Layer 3 of a small transformer language model trained on English Wikipedia (8 layers, counted from 0, width 128). Numbers have three digits each and are written without spaces.
A neuron's activation on a vector x is SiLU(gate . x) times (in . x), where the dot is the dot product.

Input weights of the MLP neurons that the questions are about. A number n stands for (n - 500) times 0.0009.
n26 gate: 518585380382314384460648570402440517514686545558080487656427551536511458629564559354375579582307349429496649592641806521378391593417271406388446510493532573280544541332427284446493382653653486392430437300571518211471427548556635500581330347444464736347639511379636338493694522507493514342321233432361445351445632500405543364365431511496464511580734589585593553426481354461696504514588
n56 gate: 439554377628514421547627370468618356474691433290305464353580453536700564618552341681612691670408646541510493743600527633447510490597569403506372448557569717432527497406497503586441193477490429690586429310445597500597601434290452452606527615580572552594697490632615532619530590549268457279493444385524443356561441691392503616500516431690563313463534602575483385619596497557555487500439
n100 gate: 538363336653542356568690441463482585514525723357398570525543593465410510340365597493442517651373504522410760527602500510716560514500451551435542675532447304400546569511529579591612462493571534544490592435324442543415357420364430625470352483518420332437459775195653810493553557414490601405443571465721429362675294696586531568632571772532601639670621413309493398644282447455644611576629
n109 gate: 554386640473362510563429528463449315430335527539693419471566637359210450490261553567581627338397411410618500392611468520636500361469497476440352503476524485648696712570401405383662459451497631699401567601707385366346438530592745617430525736344428473723512437429587337431825406534557407533496371393432672619375738605472634516395517446615531606514644435411582580426507560637756469432588
n116 gate: 493693497597547424456709539489580269406558444585586366347715504346655340690457441467550539366470493316504537525551639535370507280325421704570539453547496401548335586595616559478572320281336577342523412180543355529515321486540188389450359661515475504384536221323664490450435584390496450462276722421620376653506557777441661586467490364398572382354445410537489476521545478809548546546353
n156 gate: 610677481729459450446562425364526439340610247390254402384504678436238551570358517432649503657532547525652518397451344534589528612496556616330545471468542571665532599561510646531644591539510534688448514493634469375443314513435485429530349701239542507480506361432388709630553482469572590493828239500472443394757339746425545481603655456440437326493457552500267396432704560440597320521564
n180 gate: 661764341696405591567504477660697318411556546601633729451389444377346344449427658612270621528323376428417660687555418468449563621545463672268376599574482510249429523537432358496588397600521554471442443496392600429481434629473439521418496515573438640340616392357593369423460408511339609393437516310837589452447401775541726825563588565456599482644597620474420482396660455591712525576507
n191 gate: 603612564557399448238375364380374489384364657572534641290566511615430430396518444353424504517661433532657551599511537610377599751657327292479392581700551519548544349842664566558352323610553564362644363694450539655640377559664466531318526600659353617325444518393437483486471599447207259682717523579585430262567522442441604450335479508493403615288515475545331614546477382675429600493530
n194 gate: 321396631453474494448503346497656470677510415516482595437541359721403373493436721589471513432541656564535411470589428590425524717486352589516665211718591359580455535397466503611395595582503553559541490308530543517517217416575528464348837389741799430506485235545500487338466548570589490327483291577512297500466517429628443547507493383312362500589510604755553542427493586569594590547524
n210 gate: 523544353700617652429511389323423744496618560515416461544382535444246571731577652453395326733414794510568225633481461473693527592476496390575188726781294589350653448354536338523492678575624579289507681636610591397315360599496460365521627623715661523474486520536530582508438477401311608601630335307503767512523500640567592625295541146386570465598512654464588417579492453409476711447373
n215 gate: 496550408570271696370467357446457507464443583521341680496508341595534644474433414686484645361438427614400390540602515533393738581443545628787612348519597639412295547333603557724522108845648566587490576394632372340470614507559602670572531637265585449766517603607576755369567489617376663500401623519530443387456709550462664576667540480360418489470492730508523404482554424492650607378240
n242 gate: 511618389632580592617671454608368514783500354570381641469489620540439593746478504462349599571497451530332485638578425540308455588541614576245518510370322352515271673470527602482385404500747569637606392486515496255500404363463662586623371723694632399444747568701654660500530530435377452341579421603567376653615364651447507712459568321515548372392568349450627543547251875472588372518628
n247 gate: 565458336684412511466376397550488536266353514651527708439680534534428396589423610451555411362524633410324545427664733391197463634489448623518386631451448553542353396688332360256637567319335630493486276598588562693428462595469341504417599651492548602482460326314504529559545545278728397578613583301603380710606518613818493325613407492455408544448315290504308518301700568536401680474504
n251 gate: 528500465669473510382721435327447539627552402400515592594386397427578644605356434603538594427547664337676474575642518496342544575790377514426626332529315400589548322522530389714286591666475422383621655418464496300360209469520602651294590511390493379586684574448320388329598533682631543652751319384562275419466659593359561624489538409548475457273430615541353311440590312757470543514526
n264 gate: 571530545345395545663696549606561433532408342249459622500441552592615349334403430677339767462682455441358640632401349461519434403625471553271341315431402619370563455430467459496489460585370691500745412249493521426629545279607663479446336741432619493638602618626553584605518401496635590466651504348562452496570406614418706430408409302456760507493795680418421452571455596449724568396448
n265 gate: 659641507746560454466242388518302701489425304658534547515493429443368368691515589530513504387407542589519601467600421551551519343395651532374713431690482343772489627492459349415437530343421399363616385644660670342414191651408469486381686581577603453556577282515392408267278612696460460601440531327600511818353507647481386275530482527455485767403406416348404570630485361603370544453557
n26 in: 428555358430395420760622473624415490656670380420476381722541364595380636640437709534462594369550528500389411408534411418496517451592373611497427357500534747363537357486435688594715346575646343471646621661289585435609462395472623526464448457511437451337506466359487371443571307546444453514428586366461251476565590414500440426459364454483383460381736420476336489405639405662732570689356
n56 in: 381331360587479514468581434409452398533629347317471474389566540503625609413520389523621537646542448497599359669437618506518586541520472323508311408537636523433638426267586477477562359342599420624510569389475533457598487505393382464524561455568632433578651460584676388559548671647323449355402491446640511377545373583433489591534495568514523452506445545576521495633529592464494556517300
n100 in: 525405494626493394516566523320326744491368442346451512507558490480568644510535662536539579491527457554477361606532542718527513543616300540584465512372519353845216414325468513729503490565448584509532671460472541614639439500456420389422461595253636416542419374321339494554516548534696525593319591278557387468468408446611598330532589403593665431410464503513619450456371500411543692472575
n109 in: 575425647533389522558399476419416300371429570572679557541520449488429538394316732588327480484275483381637412461453695480676493555581378513358394642547394488486517569591298304314570480338522539639451681380732532429355402686589476526660527510347533412642530449493526516503547319379461434371419482460470665560559503525598744604601577364762517704644625592432665409500572513607640365588575
n116 in: 442663576412472296429451597497510551599620627575449506412470436306716430369598364523414716377408672347374383539589597455381537486477365571558395558357404631335457490644400520277368322523424320458418494516416445426520802538448755592659453631541467448394390517588398332381530274549478503383208584710518517473478461575463696378460475607577523467443440513544531593500609580426564471692285
n156 in: 462430411464619285606648538399579500604374459556692559416513467464587544539471528560426497360585701599456378465539328577524543551457451754484620500513523569450500419464569846536392373510462462776545446624519446543292330550605517406577684445500481401463412593500411610458683362746363591244553469588570560622591373658513464467798534390441467503424626733557470487376378536493392713420380
n180 in: 516595421579390554490497925410604429433490615651750593421423413236239356464493662681598628339340405414507470481443550643468560445463401613606530598503536444443480600544491480441579421530417487629316403649337516621517582582598510545358527411393510484450539386449580112470616513653490648403574472418637564443318602632436546518534490618416553487530584539507586621536548429553592457549453
n191 in: 447489491581434295594343512397371612391617628690662469637479659284437326419399278265456493610484399512511441300521538547449500739634442457626415636548275503416666574621597337364612371690576453483582348430503234354459727529585592513558612267564453473309620549308526621442537425597434480585445645493552538479474432477385415475497641443603581618593694466532557514261447562336518375346590
n194 in: 640500438592461592558480536574381465632460417469359452431497594446364727668428436342572556573420572438671554438640237497655440497450553484529414666450566491473574341571279547444633586295484477400540326477412607290591245588338399304354370536437381549686464760466526644560493480366516556705767348523667412426478457456469470549315637664523490553487429480302562335506348517543435378595337
n210 in: 585500497383545559599568571648544419704482670493414293550651612509542270411483215539395614417481521385479577578490570554199570525469652476480634490524420595532528327511526461445559573184393581203410207486541615567324492339490431457489493740587397564477525613627581227483642444388544390417398493765519444517348538375634514398595417533497548623395472617336565486581227518455329459555638
n215 in: 317407512534511487504527679423475345661454637444539556489451567368273550338274566504578545546555404475600602381521479598555273614531321675483441478395282417557556727479372602541791624521701564456282601639439514285616379358296677393389386418547414456408425539479433407548597378371618668619595485483341525552491441654260524596317550547402414672490701459340471603453478451500414332749486
n242 in: 552630520424707418412575568548479539551322433698421539521396567379531500622464576520419665468598759512486352611430624403644527850460361571574507534577606362615443390177521740649523430658542526539574552387503575453537451434650528577482602444611576412642539527554503462291493487689565493316632493688294476738469355535388273479396439322634507428523517536439576495283421460546654638471612
n247 in: 517566469430317405359625617555429552435410572309394635555543579301446425278626442579457715561454624379317198333279471115586582573525458583651553694568511566688637415309435615387415284561462410428480476400597458504500476436477334401473598391530412500695497475319538629567620443611541504548385496370698496368377387537572391562194449526604514651604601468526625456400618593276504454556757
n251 in: 493403487572469545349336374539553360511537423620220428552496474470352584629761490592497619452584236779425471479515496684592555451551558320711309420511666648023386511562677541511500529628406398595564440793365500574628545452283617483535611464527507415479281496648560417695623518436394514579511415388412383602476576452629292407518458553178529547547368597515534485264541463384381425475570
n264 in: 571443624276461425661774626350659363589347392416412426453590450536594557392468535590617706415813517479304636587540570388507414486510507564490490357209415439363636411297506503598434441577357660388597458430510471497500504257624469411451510637448542333721512533470573491602477444622660448449633535445450287517542366425483536309334494479477641451454637630480473424529571530496632597364446
n265 in: 482567606651328396404436549652237334454382493596459460485776430497578528583802510489646576510456459441564522521639710425488559511412674716405319487548627407500452474415507393525623667603212394620497546759425383652529492562681508388741500691470457596417372356370352493482405767486613388576640473493510382588472384407355298510437483431375500601661389511414647632514349308808433220461693

Each question shows a token from some text and the vector x that enters the MLP there. A number n stands for (n - 500) times 0.006.

"ber": 508444628468558425578462639386528487391442518477553461610376600474521529570479572510632476627510577586662380645424616506650482476510506508439440636489510436486585460375428516459536468259497423436604491567523470530456470456486378502388436472433493530409445646518531440693374660515519524506411625319499569546497518474336314464477606499429474530398478535505522498625562475584363539512476
The two highest activations, in order: n265, n26

" Ch": 452476514419613423390681555386530514428500538326519458581503357466473579549435635540612496507509448591555565467488524501438604340548421431556535387551454571504590493663581506560440581483554391538425476434486462301403378441524483465574427432385562592630395499468593576471495460544567585422502553466385304489501431367521544515446353664481563514425456536588638504452602436607552566546365
Which neuron lights up most? n26

" ": 694490482494472482447551555407436517616540504491500364465475464495524504532585600621644514407492431524502507382548513535398433598588447465502552467585501438424511610596665440500478493494520508564494423676504426459464084497526477534497498540419558491532564571492386465531433415557537525538628339455482499516479509435274477480422504441420534496500523556521485548512647478560530503600489
Which neuron lights up most? n251

" 2020": 583513453572564499429595637538525533363417424631582475527532552579354531646540476402531512519583579466442469488589521475461496343521442439520475448521478401597600388615458585567625674485501619431398476522426556393577190453477587517466640455565551565597550168427568572477500452732523651475446510512524337370460472592564536515551548387364413526418513502510531536671410553489468451425438
Which neuron lights up most? n194

"op": 526322596514549463308329488449517487536556463442338487400479512523514537455599457324640465440616426456520371413543442481635596465483464470443583405555577571441537443407453457600341493460423410523548510354390441611484524474552445479540370581603447422407474592517488545531707467606506545639554385395439425580509414612420381481581512463457613407374571540354375504605397472598505545512529
Which neuron fires most, and how strongly? n251, at about 0.59

" In": 419484537426446539591438650432573449536456461420558478612454490513615526376439717454652531447365482459492566359424560479428428554616387602501412462485383412433415391424580468480492606499521474481442569505510322592422429478528437495509512517590382477512523451427581609476564702539518642642604487469502452414480507505561428549561436633487384433509431458500451543594449575513496480565332
Which neuron lights up most? n242

" 2018": 608458397491507524434548640544478505359408439610517499423395410490495564629643516500586661531487542504460492432599527603561564409458474518562377417481529448563427365439445490588530617449550595443437489564487569372694300469472619530404653386476581481577568209446495545553525342681449577498458482503532382391476512579613533492430536382470397535431511460427493542721414440507516433423441
Which neuron fires most, and how strongly? n194, at about 0.62

"p": 422400501426436556407422449466482458570507471483473470572545661417746692473638460508642461488428513493359430352587561455682488483453485421632509514552502442427505562427518523420454499607476310442564575361407451447423524567461631430583496534450501529572459509486445409553552473468592527628530649448459461549484589445486549383543520665444438373493409459482455506546508523392412650551565
Which neuron fires most, and how strongly? n180, at about 0.19

"g": 418580545430645468379561482377494463693666532431432430389543632448503534548561557451651644573485529480431352425409564535594461425597519533515385538541444484416580643552486489545481484504527387470562433465420425615578614498486531428490505436454478491427488581493299410517528418448629464587561441477463498456471502483336376412465560509508542606327514510648553489651540447539422543399619
Which neuron lights up most? n251

" per": 503426416505550530519450637430530399518545502349601376582426472457346524597603537477611519540525565483643661449443507491609539516532399550612588502459604454513631376446565477424596570413461488636553524487452407513454283506510510562595454529379560571483466457516579516509544531468463626571566602531493456561482437419374513362491501451391460546683590472566326516634423633429527394468382
Which neuron fires most, and how strongly? n156, at about 0.27

" Se": 563490548483681478594556595379598486382502432363527490545497450410389510474464640600661413524415524572537424600542493593452422438493573567513500391437304450524472539445601447507553496512585423558506490492507450448404353525494525439398522403367583452586465448435477572534472563588552552429403492377442440593508416486587567575439389603511557484333555583598452543499482438593541558387453
The two highest activations, in order: n156, n100

" only": 439477567423444521442565672455640467521491469422346544339466492443508397370566417572562517482677410559541507383628547582501399519525383510506422426512425485518599551714562366569505458567480483485399464555427274446509065479462518537555536521394521521639420482430413518497421403570567577571586379614409511472502542539252467413488524413447443630541438564451514511543684541681539505585561
The three highest activations, in order: n251, n264, n194

"nd": 433426612466639406526521561423428444444420563474438536601547631455588581515646483677642538608601493606346429300537530514594404431555487469511580460585386549464454499600518406472535492520498548432570444482575511450462420406553525414478585535478497481619422510388364538556447553361494498525522619344503529528472566453437481520455459420381603534557496526355467527586441458297476622539450
The two highest activations, in order: n264, n180

"66": 463552502499500502480473555400606552295530496661518438549466452534549450610656541464582519657552465525640477292398531392388522598536417448603598463559484395428430405368499533499658478455467593425548492508487520495635675482467568563517623344488525502636443443494498387515550546541581354496419514756378501392469456510480534503458489401504555530401411510439613561560512507577417439435492
Which neuron lights up most? n156

"T": 444429470462314495465486563356402557366530488543620523482605462553431478540547602454615515533737608523560430436454505518329462504497399460536490661519565511547498479408503432457529564613464461502580459452552537410595459414534514468372498515627489434504578495391591614583640441497561505635460598431454411327455308517242568419507558725480552520455310494443508517366550422467438679476452
The two highest activations, in order: n191, n247

"N": 425411515454417434518453485511614514425482534406621471438442491627479523400564547456636505560440480590591480387353522545523595360397493463583443592499513641573653651420535390590541654424607520562441643582424523598444467496522695521502418468371449480579530444443561467542663444649521582531475441499452417467507374463382624503439460586508564550550499547317392524532388447491554651550451
Which neuron lights up most? n109

"vi": 511453576530527522629558592510543462356456559513395470481331515614546622601566646662627501418426501484507377312524616487546530546508537489601389370437426504455428502392461674487577490437410530512431555648442533479612677635458464493539599385417443541641475580419452471467585506478552551617416556538510464415509402477447446488459495456372538550408468450401579526579611389452528539592513
Which neuron lights up most? n215

"=": 489407508389513628302547626569551492342501466521360437381454580431489607484661621540596408486505486440584567426498505476722322420399510518613426559549418503495365638325556497454525565649419528478419479478346599522455543474508334469441565527462517577460474536449451605582569530422565370250490556552427536395465441452445522453456632427539503482387500635567525516578424472689572579669427
Which neuron lights up most? n191

" the": 508438527564613525416514753501488518369500449500523513534565447292400464484476606539635496474678472558410511426498506487487527442535457408495524575462448575485492598577532472517570425581542509420636515432322439468415262523489501532471487514539571476478511407520412453555530459519482535464506505543557478482477427445251526511527486526495556566504437511476504508593656550564535502513461
Which neuron fires most, and how strongly? n180, at about 0.34

"–1": 495512403469528551453500597480560476373511491510547556405513511404566638431754621623601443484474390461591439482425501571480456598486456528410485472411377351435566600374513612483510459501469549388345572504519500428581206482529365515318642472500557468619472544435584450546560612513551574619447502517432482468477543412391495555448558503498547723382339441554708511397592440512487497465345
Which neuron lights up most? n194

"y": 406564687491496517527519518552334562640466627487405432669470576558453449463436509519625499453528482528468502390418487531561537485608466497528613479504533525432630565519538535517670553569503542535454528490480552445417382577520509354425358506502447478500355444387535537325471486596555467561501589500492577499496403572400522445431548427493502541525435459432647526542522515464503482540374
Which neuron lights up most? n56

"s": 491465613476562611518455558460399543598534598453563300595483507471580546468518458423664452539544491549508401449521588561524468489447395544557479504510520472441511583507533485493452545430452352567423555444444623505503483545474585512465419510504490501567478478538426543419464537428469446504498503597506501448459548478528442481618421451498528584467514402469443525415426569466547489437341
The two highest activations, in order: n247, n264

"===": 468560439449681477424519623584470536557373489476462530419245578525603469311437504434579635501715507460633425466580523401389453506497570437468558496475492448629371496543452373426546519487491570532401489529481734565632485617548547519295464517420536701444495450488543569489479527588368506416242534686493462478474516328417442512430550567467598560547468391509574554445547533410446565430579
Which neuron lights up most? n251

"ra": 400437568500355421570460594460541636380405510518482442588490515510455618327364467463632618507410420454555522415645531482486499530466585459619464497520489468526609559439588521487547569513504385561506565539569331483602436559498457458348408437391485435432381534530431453526477495550499587418358551266551409487468444405402545450548513475468332430476478503408616529415460494487535463504470
Which neuron fires most, and how strongly? n215, at about 0.35

" U": 526443527486625552480567657487548526455481448508576439721629499575269465590490641370588512511442417427625515497450475551525483472546593523537434382454636421378536517489692524599484513526523423348472542525373453434494560480440528532578489407470556609554476408447484573448458462483631566433331490482519513535476491355346537547541500516464478446470453527453637551459540443499566528610375
Which neuron lights up most? n26

"ö": 420494655386554470666642537442551529460427491550406512521488536615448453461458584451638459435476419515527392548372515523570542482508554438652396397473653463575588484485452467486529572413524476322465415642388558510530571476527437471471562490510574555459465502515489382559564518324528529384491464415497492578478384382600535378545532634468417465441512580457536505502503535515625556498431
Which neuron fires most, and how strongly? n191, at about 0.11

"-": 525478557488572365480513598547543558536576500423511470493486517407381446405780664569614544511452478491481458386542463388550459387523493532575470671524506413432705543287488498550416474500500459487249483518438516469490436428543307489397508542549473383478551498314420539628434596514580426435520638428450500437486417464321457563556479407588498520397420534574654528464464549541611590506376
Which neuron lights up most? n100

"l": 371475625451563497396498592326497593639534536575441481557527578516557535545578647479649530573457511603524555457503466552552511387515388489499428477434510476511427539492488487444446480488493480370554342675550480561478656559498594405469469432565545396594494350532323502521456426510489467656558572457518509394501637485480457512547335579524379547388600430455490497560362642570477520520503
Which neuron fires most, and how strongly? n56, at about 0.11

"\n": 477491395458719450538614670544514541493538438357458548478410498561462523463476538475683442462554526383551467536523429477477521493518493593555486566529524597475537425479484503530516458479567391566486477495373579505529339524567503550455491469553485507458529527503469484439455332543401667530420577530434431418490631498447546495527516492381399570548484483515651529557435482425462622399411
Which neuron lights up most? n109

"or": 395403724537497510520370568470386441412461516703473423551369576566312514413473565479601505492511433553427596389473437465616476337582467462619409603483504467591505438412518612544419470534531374524518353475588573447382590484499514490735550512554448512469451619470408468436507503539454437402371562363501563436489491454527418484527586468695532526399475475375504540659568505437396567495527
Which neuron fires most, and how strongly? n109, at about 0.28

"A": 482511536502401594494423582342479509459423418398538475387464465617430473416546586558621556458564387473554488433403564520464402522560385431524381501445463467411615569371427429604559491579474416444441613435374484551659309513459652430457488427515529499434550467278472575430589445493593414614504536384457536418475326452346463535454684638491484466559467513438561526528553416607478541415379
Which neuron lights up most? n100

"om": 420410634418581566675361453370454448464416514498484421557430415576415511548476558549618536411636556503389538459486489486450444569533329504494599422475541540509612532494612575384497409483569421545349502472404433600553412517517507430603350489501475323589507583547409443456463531507589366735412427580457364614494336397485466476485517612429453472529524577366583494575356444501625537347501
Which neuron lights up most? n247

" on": 508411543501598490527434712453562456549543460389460511563608462450594441450499338418619651498542463460605541460559532443507494456382538588559579712464488381323360520531518468560511484715523495625458531523607463509319417537449616513515518593530464630570466498450554514583457547527446689479534336607546493566484474551432499568407461477498479668544463564573503521466432541527507567520554
Which neuron fires most, and how strongly? n215, at about 0.23

" 23": 629498422549433515520521653470565457456411514758485486608489591430521504480585502633613580531433513557565449436433550520450527503355605547627507517493488376374571404419567567457621467456537393468577428468570431470464497461540446468537514447512567444534518308471711492495568481599470466458475535539416561558447458642462572529506595528528502528484458433506389540511581473599354567564443
The two highest activations, in order: n180, n116

" for": 552474537420563523374512720491458412334459520464619481531472519394457484448461526387598501504503478494662598409407434565490539447527495484564488648472501418509497376628393533520463516464551481568362638525522542595360215446473507472404420510397411527567389550431497574558527664530455566497443466300499502547480530532393570468377460500491610621567509591470508527498579526587571477540445
Which neuron lights up most? n109

"er": 453463557427465426519483587471478418470369484547479392564532485619518457482506562590674391559547486533530484587563640489503569375590495465622445593536506471550556537540517583406563513631483508482452416480539588419448409598506363476553382485466424417419353520508466453570517498495570465561482473373464626508508528482529459467506486521506574462326453565429538511598509485583536517472577
Which neuron fires most, and how strongly? n109, at about 0.17

" Ro": 596395661407392500376502561388427450472453519368525500568545540540408593546506673590641647408432450513555518446520433413623551448554461489491397489538508496586436494443628525562563497319551428450411432572487438461450597463459526496449470443463528484422485433487484417484537645536401635462444552384507565392445400502429634501612532645440520598517579573551422499440449582405544591467413
Which neuron lights up most? n100

" and": 448522555453659494387470667523505480752510487444511521521558460279556385523535491467641474464565435449539492511446410526429589555463515494478438560526500552522534562500394510541566547558578477639369577528471501422630373447507590590708474552470475494468418403585500553546496411524489522392504599368490500422477485580371547510528524543497477556495593544420566517418373597474412446474520
Which neuron fires most, and how strongly? n242, at about 0.16

"point": 531442560467633453467468567596385534528464557517536483471572551476559484399609345604620494508789391471523478507619458480522465428445480500397453457416407418614504607490587492447509517426494490375549400368484515594456394363521544464480549591506521397584409549435362398407568579548413560366460421389503504434510387362486532410563429421428531558519460566410569534466418603360546588491436
Which neuron lights up most? n264

"|": 421474409509444473496594724567444467492524424391572511483455498396459512480522551456623477456465535459415452535545518468456494454457363457463445604500455686490681575467482559507569547477539469315449517537562543504546433455553407580396570470471552434564466455423499558521491466540438416458474393603524430611456450421600553469476509501404479582515509435521391542536590456487495488626465
Which neuron fires most, and how strongly? n247, at about 0.41